Layer 5 of a small transformer language model trained on English Wikipedia (9 layers, counted from 0, width 64).
A neuron's activation on a vector x is GELU(weights . x + bias), where the dot is the dot product.
The model reads these tokens: "ers" "kin" "," " sing" "ing" "." " The" " Bo" "ones" "," " Daniel" " and" " Squ" "ire" "," " Daniel" "'s" " younger" " brother" "," " stay" "ed" " with" " the" " exped" "ition" " for" " a" " week" " or" " two" ","

The vector x that enters this layer's MLP at each token. A number n stands for n times 0.0096.
0 "ers": 85 -25 173 15 91 91 -97 -214 5 42 22 -117 78 84 -46 -77 -105 -32 -473 25 -31 4 197 23 -74 217 -96 -2 -119 -173 21 90 101 25 -30 36 -89 93 174 -16 94 4 104 -11 -15 121 -120 -64 106 -76 102 26 -54 126 -9 -136 36 -17 116 -6 -97 -64 87 -51
1 "kin": 118 -99 205 30 55 82 -48 -122 -44 -49 60 -152 69 111 -67 -21 -75 -47 -442 36 -78 -22 222 85 -104 152 -126 -65 -111 -181 -100 76 173 -6 28 121 -75 123 74 17 129 13 108 -52 12 60 -133 -41 119 -47 146 63 4 147 -17 -154 22 -75 96 -102 -65 -94 70 83
2 ",": 154 -75 172 8 102 66 -126 -106 -7 51 -62 -147 -38 -69 -57 55 -116 -43 -432 11 -15 -102 141 -96 -91 117 -106 20 -17 29 -3 63 153 46 36 134 -71 102 72 -10 162 58 71 -21 85 270 -96 -107 73 -13 79 136 -37 42 -79 -45 -57 42 92 1 53 -272 -31 -40
3 " sing": 309 -32 -62 -4 87 84 -45 -177 -37 70 92 -41 -136 -43 -50 244 -44 -84 -236 -5 -4 -103 280 31 -171 102 -133 -224 -28 -176 35 -76 169 65 -82 166 29 -145 23 77 102 27 -29 62 -65 151 -152 59 28 128 -23 26 -14 84 -55 -161 -68 -172 110 78 123 -108 158 13
4 "ing": 160 -23 42 43 108 69 -60 -159 -97 61 -23 44 -92 43 -150 -7 -86 84 -346 83 -76 -168 181 -62 -55 197 -151 -139 -146 -162 -72 22 175 71 -123 110 -154 -25 94 20 116 19 -3 103 -115 113 -108 98 105 77 52 47 119 145 -75 -130 -16 -77 76 69 112 -56 198 -32
5 ".": 16 -161 125 -48 136 -55 -67 -138 -168 82 -10 -128 -49 -99 10 35 -135 40 -404 68 -53 80 107 -89 -20 199 -18 -54 -76 168 1 7 102 109 -25 51 -91 -13 92 72 130 88 116 -118 111 203 -127 -60 122 -42 4 154 -53 218 -55 -7 46 20 108 -107 29 -108 -41 -141
6 " The": 266 -205 -52 -18 199 111 -70 -24 -74 -26 5 -14 5 -120 -267 148 -195 91 -263 79 -77 -142 -4 -156 90 278 26 -10 -67 122 -143 -109 -26 4 -17 75 -5 4 223 -14 101 28 17 -6 123 121 -15 7 107 -72 -18 176 8 62 -1 -67 -4 26 0 -67 61 -136 79 -97
7 " Bo": 110 -340 -39 -11 -10 13 -23 -44 245 -39 -63 -168 102 -142 -250 219 -79 -28 -133 178 -140 -98 193 49 -136 209 -47 -94 31 -222 -38 -153 -203 23 48 168 -77 14 108 161 50 -64 89 -75 67 -1 -60 143 163 44 -62 -31 33 179 -33 -44 8 66 102 27 96 -58 63 47
8 "ones": 201 -176 -104 94 60 -22 -29 -12 158 5 97 -6 50 -219 -173 102 -183 46 -316 129 -3 -82 98 92 40 156 16 -34 -162 -263 -98 -6 101 -21 -60 181 -42 17 0 -48 39 23 96 13 -39 -29 -80 144 260 -36 -2 -56 -43 224 -9 -117 17 -174 270 -81 -68 -47 67 92
9 ",": 261 -106 88 93 95 48 -121 -2 -20 39 -29 -48 -90 -243 -156 99 -183 51 -298 29 -45 -102 160 -104 -11 68 -83 93 13 -43 -38 69 170 82 18 186 -52 17 -42 78 14 19 79 -31 45 222 -155 33 176 -173 76 124 30 40 -88 2 -86 -118 198 -3 33 -324 -19 27
10 " Daniel": 187 -303 -200 -62 -89 33 -85 -65 55 -9 115 -59 53 -17 -68 151 -152 23 -196 10 -85 -80 173 127 -217 167 -225 -57 114 -239 -133 -155 240 -9 -35 105 -29 36 -32 47 133 65 34 12 35 78 -47 17 217 -81 117 114 -79 236 78 2 32 -99 61 -30 90 -160 101 94
11 " and": 98 -183 -66 -32 21 73 18 25 11 127 -154 -20 71 -354 -128 75 26 80 -224 24 -221 -35 71 -109 24 105 -41 45 111 -169 -105 -37 238 -13 -117 143 -3 -111 59 -25 -58 32 22 -17 80 163 -163 -69 219 -7 105 168 26 121 43 -54 -167 7 37 168 167 -285 133 32
12 " Squ": 25 -187 -17 -31 208 230 -76 -17 110 -215 10 -174 9 -248 -55 94 -61 204 -44 -44 27 -73 216 69 -61 182 71 41 -69 -411 -190 -72 40 84 10 142 -62 -54 32 106 -25 -45 121 -133 96 132 -88 42 99 48 -88 -126 -69 212 -32 -56 92 33 -42 60 104 -175 131 3
13 "ire": 36 -80 -136 38 -68 26 -38 -102 42 -1 -32 -10 67 4 -130 44 -99 64 -317 130 28 -136 119 134 -70 214 -80 35 -4 -347 -140 -45 85 10 -151 202 -132 133 -112 83 95 -9 82 71 -22 62 -141 194 30 -61 103 10 79 286 93 -101 16 -167 125 -19 -6 -140 117 97
14 ",": 191 -51 123 97 93 41 -132 -80 -2 31 -73 -41 -6 -189 -74 66 -143 20 -348 32 3 -62 127 -153 -33 91 -55 139 -48 -92 -43 68 184 48 3 89 -70 31 -88 134 52 -17 98 -71 53 262 -133 -16 142 -160 66 155 24 65 -15 -33 -87 -107 130 41 42 -368 20 60
15 " Daniel": 161 -269 -204 -86 -95 40 -82 -106 60 -12 97 -53 66 0 3 153 -118 7 -218 8 -60 -86 162 116 -237 161 -191 -38 98 -255 -135 -166 237 -46 -27 42 -41 47 -33 86 147 58 31 -12 33 77 -23 -14 205 -87 120 117 -65 259 101 13 18 -106 29 7 121 -185 116 98
16 "'s": 62 -149 16 -109 -8 169 -58 -191 -6 2 -143 99 18 -101 -114 -7 -130 221 -236 129 -95 -246 93 -72 64 229 -64 -18 -52 -68 -112 -31 148 9 -104 29 -71 -20 181 72 -92 55 96 29 84 196 -100 -75 58 -33 7 152 163 86 112 -134 -119 -51 45 -36 239 -134 63 78
17 " younger": 7 -201 -50 -59 224 201 -132 -118 15 76 -98 81 -46 -82 -73 -59 -129 39 -198 193 -100 -294 69 -138 -67 168 -3 112 -187 -116 -76 -8 351 41 81 7 75 -8 55 167 51 -5 73 -31 43 30 -38 123 17 55 -81 17 23 106 1 -208 -83 -25 36 -38 116 39 16 65
18 " brother": -4 -185 -134 48 95 180 -112 -222 -67 183 38 77 12 65 -68 6 11 -14 -296 68 -167 -123 34 -127 -186 222 -100 129 -8 -120 -67 -57 294 47 -20 0 75 89 -116 173 174 -27 120 -19 -15 162 -25 84 156 -47 -72 -67 9 157 76 -82 -6 -107 20 -78 -75 -86 108 7
19 ",": 194 -21 43 88 103 38 -83 -118 -57 41 -96 -23 -35 -168 -35 104 -151 -102 -313 29 -39 -100 129 -233 -32 107 -13 136 -22 -30 -60 40 200 60 58 33 -34 8 -86 114 94 -25 137 -78 14 332 -84 -4 176 -79 32 129 2 51 3 -14 -22 -100 57 28 38 -384 24 27
20 " stay": 109 95 19 -35 60 125 -99 -208 -56 10 119 0 -30 -19 -139 -78 58 -17 -191 -32 -11 -218 113 56 67 184 -61 15 -78 -247 79 -64 275 3 -105 30 48 -124 118 144 100 35 90 -61 -117 200 -166 86 23 42 66 -110 10 107 -99 -63 -20 -368 129 -93 242 -124 105 59
21 "ed": 110 32 3 148 66 112 -116 -199 -190 32 2 -26 -96 72 -8 -43 -96 -62 -305 71 -41 -231 31 -56 37 171 -139 -16 -141 -183 -29 70 250 47 -77 41 -126 -167 29 49 54 18 -3 83 -1 125 -107 157 112 -17 128 -18 41 108 -28 -49 28 -264 140 150 91 -33 220 69
22 " with": -43 -27 20 52 90 89 44 -197 -76 82 -127 -34 -15 -55 -139 123 -11 -56 -354 76 -179 -183 -18 -281 -78 162 -61 -59 -74 -41 -62 7 188 7 -130 88 -37 60 -89 116 50 82 88 28 14 301 -37 20 45 61 146 3 54 103 53 -25 -24 97 1 134 64 -90 199 -57
23 " the": 102 -138 -69 -119 107 167 -61 -120 -27 -100 -30 -58 -64 -31 -94 196 -127 -10 -203 63 -113 -346 -40 -216 128 287 32 98 -102 6 -120 5 21 -102 -88 33 -1 87 105 -7 100 31 37 -130 71 189 9 -109 83 35 86 136 74 58 94 -61 53 15 31 25 164 -53 108 -18
24 " exped": 120 -114 -141 -72 18 147 -182 -262 -36 -42 69 -67 -71 18 -76 93 87 -19 -175 80 -12 -183 61 -120 -90 211 -49 96 -142 -262 -56 -60 68 -53 34 80 111 -11 -75 111 84 48 78 162 -4 28 -16 157 262 244 13 -66 -129 138 -114 -40 96 -52 53 89 -26 -75 235 -137
25 "ition": 256 -54 -70 51 -26 138 -24 -174 -104 -42 -22 121 43 111 -29 94 -111 -24 -303 99 8 -195 -2 -43 -31 229 75 3 -102 -314 -164 122 78 23 -106 91 -61 74 -61 48 78 -38 192 -135 -110 -22 -66 68 166 -39 -43 -83 60 183 -25 24 22 -109 231 -3 26 -70 152 0
26 " for": -63 -160 59 54 -21 34 39 -229 -77 64 -100 -37 89 -22 -111 72 -20 73 -325 82 -158 -245 -1 -215 -173 207 12 -47 -75 -60 34 71 -9 119 -105 38 -114 114 6 144 -12 54 75 -56 107 269 -75 36 -19 26 73 -11 72 185 3 -35 41 158 41 131 77 -65 174 -62
27 " a": 120 -123 39 -164 2 284 -48 -168 -103 -24 -80 -9 -50 -91 -97 179 -221 -47 -140 43 -56 -226 -119 -184 141 117 29 -101 -89 5 -31 -5 7 -169 -8 40 51 97 31 131 -4 -55 143 -126 83 265 88 156 -101 40 1 80 139 88 23 -173 1 144 109 -26 146 -29 160 -14
28 " week": 213 -81 148 -83 82 163 -111 -51 -147 -47 55 16 62 4 -53 91 -62 65 -153 34 13 -281 -33 -13 -63 217 148 45 -249 -260 -1 -39 159 148 -132 -35 99 167 1 66 10 -13 73 -75 72 66 -205 224 11 25 -88 -182 -26 121 15 12 118 -74 30 30 14 -117 113 -194
29 " or": 148 -126 169 -12 32 109 -72 -15 -109 142 -154 -45 116 -155 -29 256 -16 -82 -109 67 -162 -236 -192 -173 51 58 255 -22 -12 -104 -39 -26 116 -28 -111 43 -18 17 131 -146 0 -58 -43 -68 194 156 -146 86 78 12 22 -114 172 147 31 -86 -69 -152 43 105 101 -105 222 -21
30 " two": -82 -76 63 -151 135 161 -105 -127 -33 1 14 126 -39 -195 -143 126 -164 47 -241 243 -140 -262 -85 -170 -17 219 81 61 -177 -67 37 -22 179 -78 -90 -30 77 77 105 -94 60 5 4 22 70 28 -61 188 85 -23 -64 -48 8 142 104 -105 44 112 108 -15 102 7 149 0
31 ",": 221 -83 68 14 50 56 -78 -40 -77 85 -31 18 -123 -283 -115 211 -195 -89 -241 98 4 -182 143 -241 11 98 112 154 -10 52 45 13 209 4 8 84 -70 112 -42 44 116 -151 -72 -100 121 207 -99 51 111 -72 49 -12 11 129 -6 -15 24 -32 129 59 64 -236 -7 -190

Each question shows the input weights of one neuron of the MLP. A number n stands for n times 0.0022.

n58 (bias -0.035): -106 229 54 -141 76 21 5 -66 63 52 -198 -93 257 -41 -5 -58 163 11 -49 136 -46 -57 -9 -12 7 47 -203 -21 -57 108 -120 -71 -185 167 -11 -97 38 -53 144 -58 6 -11 11 19 135 -68 119 -204 -193 -138 76 156 139 12 -52 -177 -182 -105 12 99 -26 54 152 3
On which token does it fire most, and how strongly? 16 "'s", at about 3.3

n130 (bias -0.044): -77 -95 -130 174 -137 29 -7 215 104 42 206 -126 25 146 -18 -35 -15 124 -97 307 -59 -42 18 116 323 53 -110 29 -54 -72 23 114 -117 69 -22 -94 -175 54 -285 -12 120 89 237 25 18 -86 -81 -92 1 4 -130 74 -1 57 0 -27 -2 225 -288 -45 47 -146 -97 -79
Which token does this neuron like most? 13 "ire"

n108 (bias -0.100): -109 206 136 104 126 -170 -99 191 25 -27 102 88 102 127 134 66 85 -118 -28 -60 31 -13 -72 -20 174 106 -290 -77 -163 -47 35 -126 -139 -134 -62 -175 -23 -94 -58 -1 180 -174 143 -22 -30 -88 -20 -78 42 10 242 -208 45 -137 125 -68 144 65 44 47 -42 -64 52 56
On which three tokens does it fire most, strongest first? 21 "ed", 0 "ers", 1 "kin"

n249 (bias -0.053): 115 105 -176 167 271 -16 -134 43 24 5 -52 146 9 182 -49 62 187 -71 -113 25 -36 58 -62 -81 138 20 -6 55 36 -138 168 -65 -159 119 -46 -87 82 81 28 41 -8 -11 10 -85 -72 -264 86 8 129 181 -127 -221 -29 46 -61 79 -258 72 -118 -321 -115 -36 205 -121
Which token does this neuron like most? 24 " exped"

n13 (bias -0.026): -6 -51 -1 91 -13 -44 6 -23 -335 232 219 -129 181 -39 -123 -23 127 262 -109 39 22 -73 -94 143 203 -121 -41 20 -9 1 -16 226 -69 75 279 -164 223 -81 100 -122 -24 48 155 -117 -32 46 0 40 -218 285 211 138 89 -134 -55 -173 -255 111 -23 -166 -236 -89 20 57
Its two highest activations, in order, are on tokens 1 "kin", 27 " a"

n128 (bias -0.075): 9 -197 -63 51 89 88 83 38 62 231 46 164 -4 62 100 91 58 27 68 -95 -126 47 -136 -107 3 -110 -34 1 -65 -152 188 119 -114 -63 34 -117 79 -80 -8 -14 7 -90 -337 -192 70 -67 90 78 -69 -75 158 295 -129 -24 -89 -50 -8 -86 -43 -57 -7 155 267 -32
Its two highest activations, in order, are on tokens 29 " or", 27 " a"

n67 (bias -0.047): -138 -49 115 108 -121 -13 -167 207 60 235 -24 15 39 38 -110 -52 104 -63 -342 -33 288 127 -30 89 149 -159 57 49 148 -166 71 95 -74 -116 120 137 67 41 -161 -152 -148 -82 -5 112 214 -45 30 -77 -45 -47 -132 128 -54 207 -47 -12 102 -48 -153 98 -58 29 -171 -108
On which three tokens does it fire most, strongest first? 13 "ire", 0 "ers", 2 ","

n109 (bias 0.015): 91 -201 -51 -12 -33 -56 4 122 138 128 -140 -64 -79 22 13 128 0 168 3 -79 39 19 103 125 108 -113 42 -46 -5 49 39 299 -22 -183 -161 46 55 107 75 -151 -18 64 -7 155 -253 26 76 153 73 155 -155 -192 -36 55 -214 -152 -147 107 -6 135 137 -176 -232 94
On which token does it fire most, and how strongly? 8 "ones", at about 2.6

n19 (bias -0.071): -135 -168 137 -80 -45 -138 -185 -52 -162 -47 -15 48 58 -176 -115 -118 14 98 -84 16 66 11 -62 277 -75 -97 10 70 109 130 41 257 26 118 32 -186 11 138 -46 -62 75 71 245 -5 -177 -2 209 -406 93 269 44 68 173 -114 -183 -69 -133 145 117 -6 -126 -78 84 152
Which token does this neuron like most? 2 ","

n11 (bias -0.048): -293 373 -169 -239 -103 120 116 93 -145 15 -105 -375 69 381 26 -41 -167 44 22 -60 -63 -2 80 -71 15 -25 269 -42 94 54 -296 78 1 -2 31 154 15 48 217 -56 131 -10 44 173 97 5 3 -54 -3 -36 77 -99 -39 -225 73 23 -105 28 -26 21 151 104 42 -69
On which token does it fire most, and how strongly? 23 " the", at about 0.73

n54 (bias -0.095): -32 23 153 -15 -66 93 104 140 -88 80 -268 204 -204 110 99 197 152 50 57 -207 -55 -36 142 51 -47 -71 13 32 23 162 83 -15 -191 12 -155 -168 301 108 47 135 332 18 -33 -8 141 -110 -107 -89 20 184 -46 -104 -123 -6 -208 -131 21 -182 177 -185 -243 61 -15 -113
Which token does this neuron like most? 28 " week"

n38 (bias -0.004): 23 -58 -151 -47 -48 207 150 10 -108 -137 -9 -128 222 -83 37 -43 180 -104 -27 26 -193 41 34 75 135 -168 -188 -18 120 29 76 179 -39 96 -51 264 215 -2 49 56 -73 100 -49 175 42 -243 -153 140 142 -9 61 -182 33 -202 -82 3 0 105 -163 163 130 -125 -60 -204
Which token does this neuron like most? 11 " and"

n4 (bias -0.040): -17 30 -47 70 81 -8 -155 81 13 -138 -113 37 115 -186 -10 149 -67 45 44 11 8 204 -74 -72 61 -45 0 -3 9 1 23 -26 113 51 -89 12 -25 120 12 -125 27 38 32 -1 229 -62 113 10 135 30 -156 -193 -123 -102 -2 -140 -261 80 -110 -96 63 -21 143 37
Which token does this neuron like most? 29 " or"

n89 (bias -0.046): 68 10 68 120 -239 14 -6 134 -111 -44 33 -214 63 -164 90 -212 -5 59 -8 89 -123 -48 131 9 -27 -251 29 -27 -8 108 31 211 221 -33 -99 -137 48 -1 6 49 21 198 -24 -32 207 -351 73 -15 79 -82 58 -131 185 -15 -80 -129 21 60 116 79 29 -126 -204 114
Which token does this neuron like most? 9 ","

n205 (bias -0.068): -45 245 -15 -4 51 -5 -44 137 137 70 -138 87 -89 141 -33 77 -22 -24 184 -112 -9 53 -79 -12 45 -7 -176 -206 239 -102 -79 -60 -31 110 -152 -91 -68 140 -91 32 -60 98 208 107 -346 -50 -165 -186 23 -20 131 -63 -3 83 80 -194 12 -165 -46 70 -14 32 136 103
On which token does it fire most, and how strongly? 13 "ire", at about 1.9

n47 (bias -0.037): 16 201 -270 93 -135 6 171 74 -14 -171 -52 -338 -156 97 121 -58 152 -2 -334 51 77 154 -53 -35 79 -69 -165 77 -164 -85 19 97 -43 151 93 77 81 79 118 94 11 258 14 169 -25 -34 95 -79 75 -3 3 -170 44 -21 191 -84 -168 34 70 -133 17 -17 -36 85
Its two highest activations, in order, are on tokens 1 "kin", 0 "ers"

n75 (bias -0.028): -14 -99 -61 83 182 -30 90 158 70 -18 -62 112 116 72 53 -21 41 -434 -1 68 -50 -46 74 33 199 87 -190 19 75 133 -70 271 -123 3 -178 -150 10 149 17 5 -98 -188 15 -137 144 -94 248 -21 -48 -173 -5 14 66 -143 190 -27 197 -29 -79 149 -72 -50 -270 107
Which token does this neuron like most? 23 " the"

n49 (bias -0.062): 33 80 232 -6 48 -152 147 91 -200 -167 -298 -166 270 58 148 -17 -74 53 110 -16 -13 158 229 -156 -153 -17 109 135 184 0 -6 -50 -49 150 8 -23 -125 -26 63 -152 -221 95 -173 90 4 -332 223 -47 15 92 -6 -219 198 46 27 -97 -134 -53 62 86 -6 -151 332 -179
On which token does it fire most, and how strongly? 29 " or", at about 3

n161 (bias -0.048): 198 -149 101 -14 -139 64 77 -101 241 115 -41 22 -33 -109 -32 -146 394 94 68 -201 -147 30 93 -34 76 127 -26 141 -159 -111 157 -123 18 -21 109 -179 28 19 -96 129 66 -78 -37 16 13 14 223 4 -136 123 -217 55 -59 77 -196 -58 211 175 11 75 -65 -105 -212 26
On which token does it fire most, and how strongly? 24 " exped", at about 2.8

n204 (bias -0.013): 5 140 -183 181 -256 -29 41 -238 29 29 12 26 17 -151 -131 116 -96 15 -132 -129 188 79 163 131 -80 -149 -63 0 -80 0 208 156 -114 98 117 -58 166 135 35 -83 60 64 12 -2 -63 -4 23 -91 177 120 -115 -37 -4 -63 106 -109 55 -48 36 -16 22 291 -306 -123
Which token does this neuron like most? 8 "ones"

n98 (bias -0.018): 152 -37 90 37 104 77 28 15 -75 -46 -214 26 -26 -60 38 66 264 48 165 -29 -297 -136 126 -128 95 -71 11 13 121 124 -81 -67 -218 112 128 -68 80 115 242 23 -82 -340 -149 51 113 -190 38 -64 73 83 -65 181 -100 -106 54 -165 39 21 76 19 -1 38 78 -105
On which token does it fire most, and how strongly? 6 " The", at about 2.8

n0 (bias -0.023): -97 115 44 63 -64 -24 -149 73 -58 45 104 -291 -94 228 30 213 -63 220 14 154 33 16 146 -88 -119 -150 -109 124 152 132 -67 52 -73 -80 -29 30 -60 -253 126 -27 -148 -167 206 -22 -61 3 140 80 103 231 -46 -285 142 -13 -146 57 90 -45 -178 -16 -95 17 68 -154
On which token does it fire most, and how strongly? 24 " exped", at about 2.1

n214 (bias -0.030): -309 -46 40 31 50 104 115 45 -70 -22 -22 201 25 146 116 -79 -89 -188 9 -77 -105 -87 48 -1 236 11 -72 70 22 203 -192 -88 222 21 78 102 22 -106 228 -79 -9 156 -126 -124 -30 98 -5 -89 -86 83 -125 -215 245 -187 -227 12 -13 151 -44 34 62 153 18 121
Which token does this neuron like most? 17 " younger"

n36 (bias -0.048): 107 -144 -87 231 34 204 -57 34 -197 53 116 121 -74 153 -23 -21 18 -269 -67 -43 109 1 56 255 18 -53 13 173 -116 -117 123 119 -14 11 63 -5 17 94 124 -3 -18 -26 11 -22 213 -271 5 62 27 25 -197 -205 -32 -153 106 41 -117 -50 -47 -102 -118 96 -202 -139
Its two highest activations, in order, are on tokens 28 " week", 25 "ition"

n193 (bias -0.017): -18 88 337 55 -25 -86 175 200 -27 220 3 -137 -29 155 -65 -130 -231 280 74 -58 36 102 -54 -48 123 -82 23 64 -81 -91 155 200 -129 -135 -18 -46 -53 71 -133 -121 -49 -69 -125 40 152 79 -229 177 98 -75 62 -72 -35 -7 -52 93 16 10 52 -271 12 102 -75 -190
Which token does this neuron like most? 28 " week"

n119 (bias -0.055): 245 -30 -111 15 29 -41 -5 -144 -256 118 -236 152 -79 -168 112 -146 -33 -58 53 -122 -192 117 -10 53 -150 -13 89 83 125 -214 73 -7 62 145 -68 -49 22 -23 84 -30 33 -34 37 72 82 -73 236 -181 -20 -14 43 106 101 -322 109 -23 -35 83 59 -179 173 69 -13 17
Which token does this neuron like most? 11 " and"

n198 (bias 0.018): -27 -120 15 -3 151 16 -38 -149 -21 27 -163 -116 -224 154 -2 -74 126 246 1 100 178 -20 198 193 100 22 -31 82 60 137 39 -107 -22 114 -161 -238 148 -214 -149 -18 -108 323 -41 -68 -39 40 73 -195 -182 -44 -18 60 -44 -11 81 74 170 -51 7 43 132 -46 30 -53
Which token does this neuron like most? 16 "'s"

n7 (bias -0.003): -100 145 1 -133 43 108 -33 46 -68 14 -10 -5 147 -194 -70 -57 34 -96 -119 217 -6 -49 -80 -81 141 -235 -119 269 -92 33 -60 13 -113 -29 168 43 46 41 -81 -65 209 -1 147 4 183 -25 -1 -34 37 7 62 -72 -106 -253 86 57 123 -23 81 -120 -247 171 -4 -37
Which token does this neuron like most? 30 " two"

n158 (bias -0.074): 86 -29 9 94 359 -126 -193 82 66 -66 -83 -199 -120 -28 67 -147 14 -68 145 -118 86 -128 191 153 -130 -138 63 238 -62 113 50 56 -209 285 13 -274 17 -67 104 102 -186 -117 4 -377 -113 -168 -19 104 122 142 -66 100 83 -159 69 -150 -163 87 -38 307 17 112 10 12
Which token does this neuron like most? 12 " Squ"

n35 (bias -0.027): -42 -17 -57 -274 -255 64 111 119 203 225 51 -158 -17 67 60 110 72 20 13 73 -67 88 69 -248 98 -102 -88 -82 26 -108 71 -73 174 -1 112 -176 -67 -125 217 -242 78 5 62 -28 75 -57 60 -61 105 216 25 -21 33 1 -135 -45 208 -214 11 -176 -105 174 -117 -18
Its two highest activations, in order, are on tokens 10 " Daniel", 29 " or"

n80 (bias -0.061): 119 63 27 -127 -4 -269 23 181 -48 54 -72 -87 -41 12 -52 111 -5 133 -147 83 177 23 -243 167 86 -76 -41 0 3 -125 147 160 -146 7 167 48 -23 -80 89 -13 20 -249 20 152 -164 9 -30 14 20 102 -41 -1 135 143 -99 -120 -56 73 -39 -171 40 132 113 -348
On which three tokens does it fire most, strongest first? 4 "ing", 8 "ones", 7 " Bo"

n43 (bias -0.039): 89 -78 -112 246 -87 -31 5 20 31 -134 -153 27 17 81 -18 44 52 16 -95 -114 -126 31 -17 -187 154 43 -34 27 135 -191 222 191 200 22 128 83 -22 -39 -70 -299 -144 -37 -26 83 110 -93 7 -10 18 -6 -17 -16 69 -88 5 -19 -28 59 -26 -136 93 206 -7 -9
Which token does this neuron like most? 11 " and"

n168 (bias -0.079): -217 350 173 -44 -50 -7 -115 183 40 -91 -10 31 -164 154 -100 56 15 -45 23 164 43 -20 -108 110 149 53 94 -38 -39 48 -145 -41 -56 -7 -260 88 -27 -75 -46 20 -114 131 37 149 105 36 -47 -61 -343 68 -50 -84 -98 -50 -79 36 137 -78 80 161 -56 16 -24 -164
Which token does this neuron like most? 28 " week"

n201 (bias -0.018): 123 -80 105 91 -180 -28 78 86 69 -40 -167 300 40 2 -131 140 -119 -25 -66 -208 7 -16 -33 31 158 82 168 75 89 7 -69 -111 -96 -162 24 120 214 95 112 127 16 32 -51 -5 -174 -156 -46 -3 -14 136 -65 146 -144 -96 19 -83 -49 84 -173 -225 -161 9 -131 220
Which token does this neuron like most? 6 " The"

n160 (bias -0.033): 11 -37 -281 99 -16 139 27 -56 -36 22 159 24 259 -40 115 -50 116 -32 -115 -107 -31 207 -234 -94 0 46 20 96 -26 21 246 80 -5 7 -87 235 30 -104 -15 17 -33 33 -45 229 118 -134 -18 -40 -150 18 54 -72 189 36 91 25 80 -63 -138 -124 -182 22 48 -265
Which token does this neuron like most? 18 " brother"

n33 (bias -0.026): 51 2 167 -1 21 115 -257 115 45 -28 -146 47 88 134 -2 34 166 -56 -73 146 -79 145 -122 -87 -165 -80 12 232 122 46 260 -129 100 117 -128 -216 -61 -105 -171 -36 -129 -239 -3 187 19 122 258 -165 -51 -156 81 91 102 4 -62 25 -169 -278 105 23 -90 -76 -100 -22
Its two highest activations, in order, are on tokens 14 ",", 19 ","

n95 (bias -0.021): 27 295 -21 -21 178 39 -75 -100 -170 286 61 -77 -165 106 -153 49 -16 -215 31 -28 61 -142 -42 -287 58 68 117 -60 -124 143 23 104 -57 162 -34 -39 8 -127 -59 -50 74 -5 -61 72 -124 233 65 79 -31 101 -82 -144 146 -139 72 63 96 -72 -110 -187 3 153 14 -207
On which token does it fire most, and how strongly? 22 " with", at about 3.9

n78 (bias -0.030): -268 -12 -39 -220 250 123 -5 -102 139 84 106 -7 -200 -17 101 -102 155 -208 -20 140 25 106 126 -236 -15 22 -11 54 -64 72 83 298 -176 -54 65 4 -66 50 190 -120 -214 -85 -185 106 -200 8 -105 -173 -203 -46 47 51 30 207 194 14 117 16 86 -145 44 144 -55 -5
Which token does this neuron like most? 30 " two"

n165 (bias -0.065): 8 -129 -207 66 -54 -4 -170 21 -30 -282 -189 16 -204 226 42 -67 38 -182 -70 -55 -61 -83 39 -227 -2 63 89 -93 -59 221 131 164 -68 -31 -37 52 -78 53 49 -59 266 64 85 204 21 -154 188 -129 -60 17 -11 81 86 -116 152 -34 82 65 -80 117 107 43 -43 -134
Which token does this neuron like most? 23 " the"

n111 (bias -0.051): 24 -72 199 -29 2 -77 81 41 -92 -4 -89 97 1 -53 -123 131 254 -90 -1 114 17 -99 101 62 -58 -46 -25 39 -43 105 -143 188 -9 83 -3 -267 147 31 105 -35 -61 -88 72 78 -126 -195 73 -101 11 -98 50 30 25 249 -146 -69 -34 -66 57 36 -140 -203 21 -99
On which token does it fire most, and how strongly? 1 "kin", at about 1.7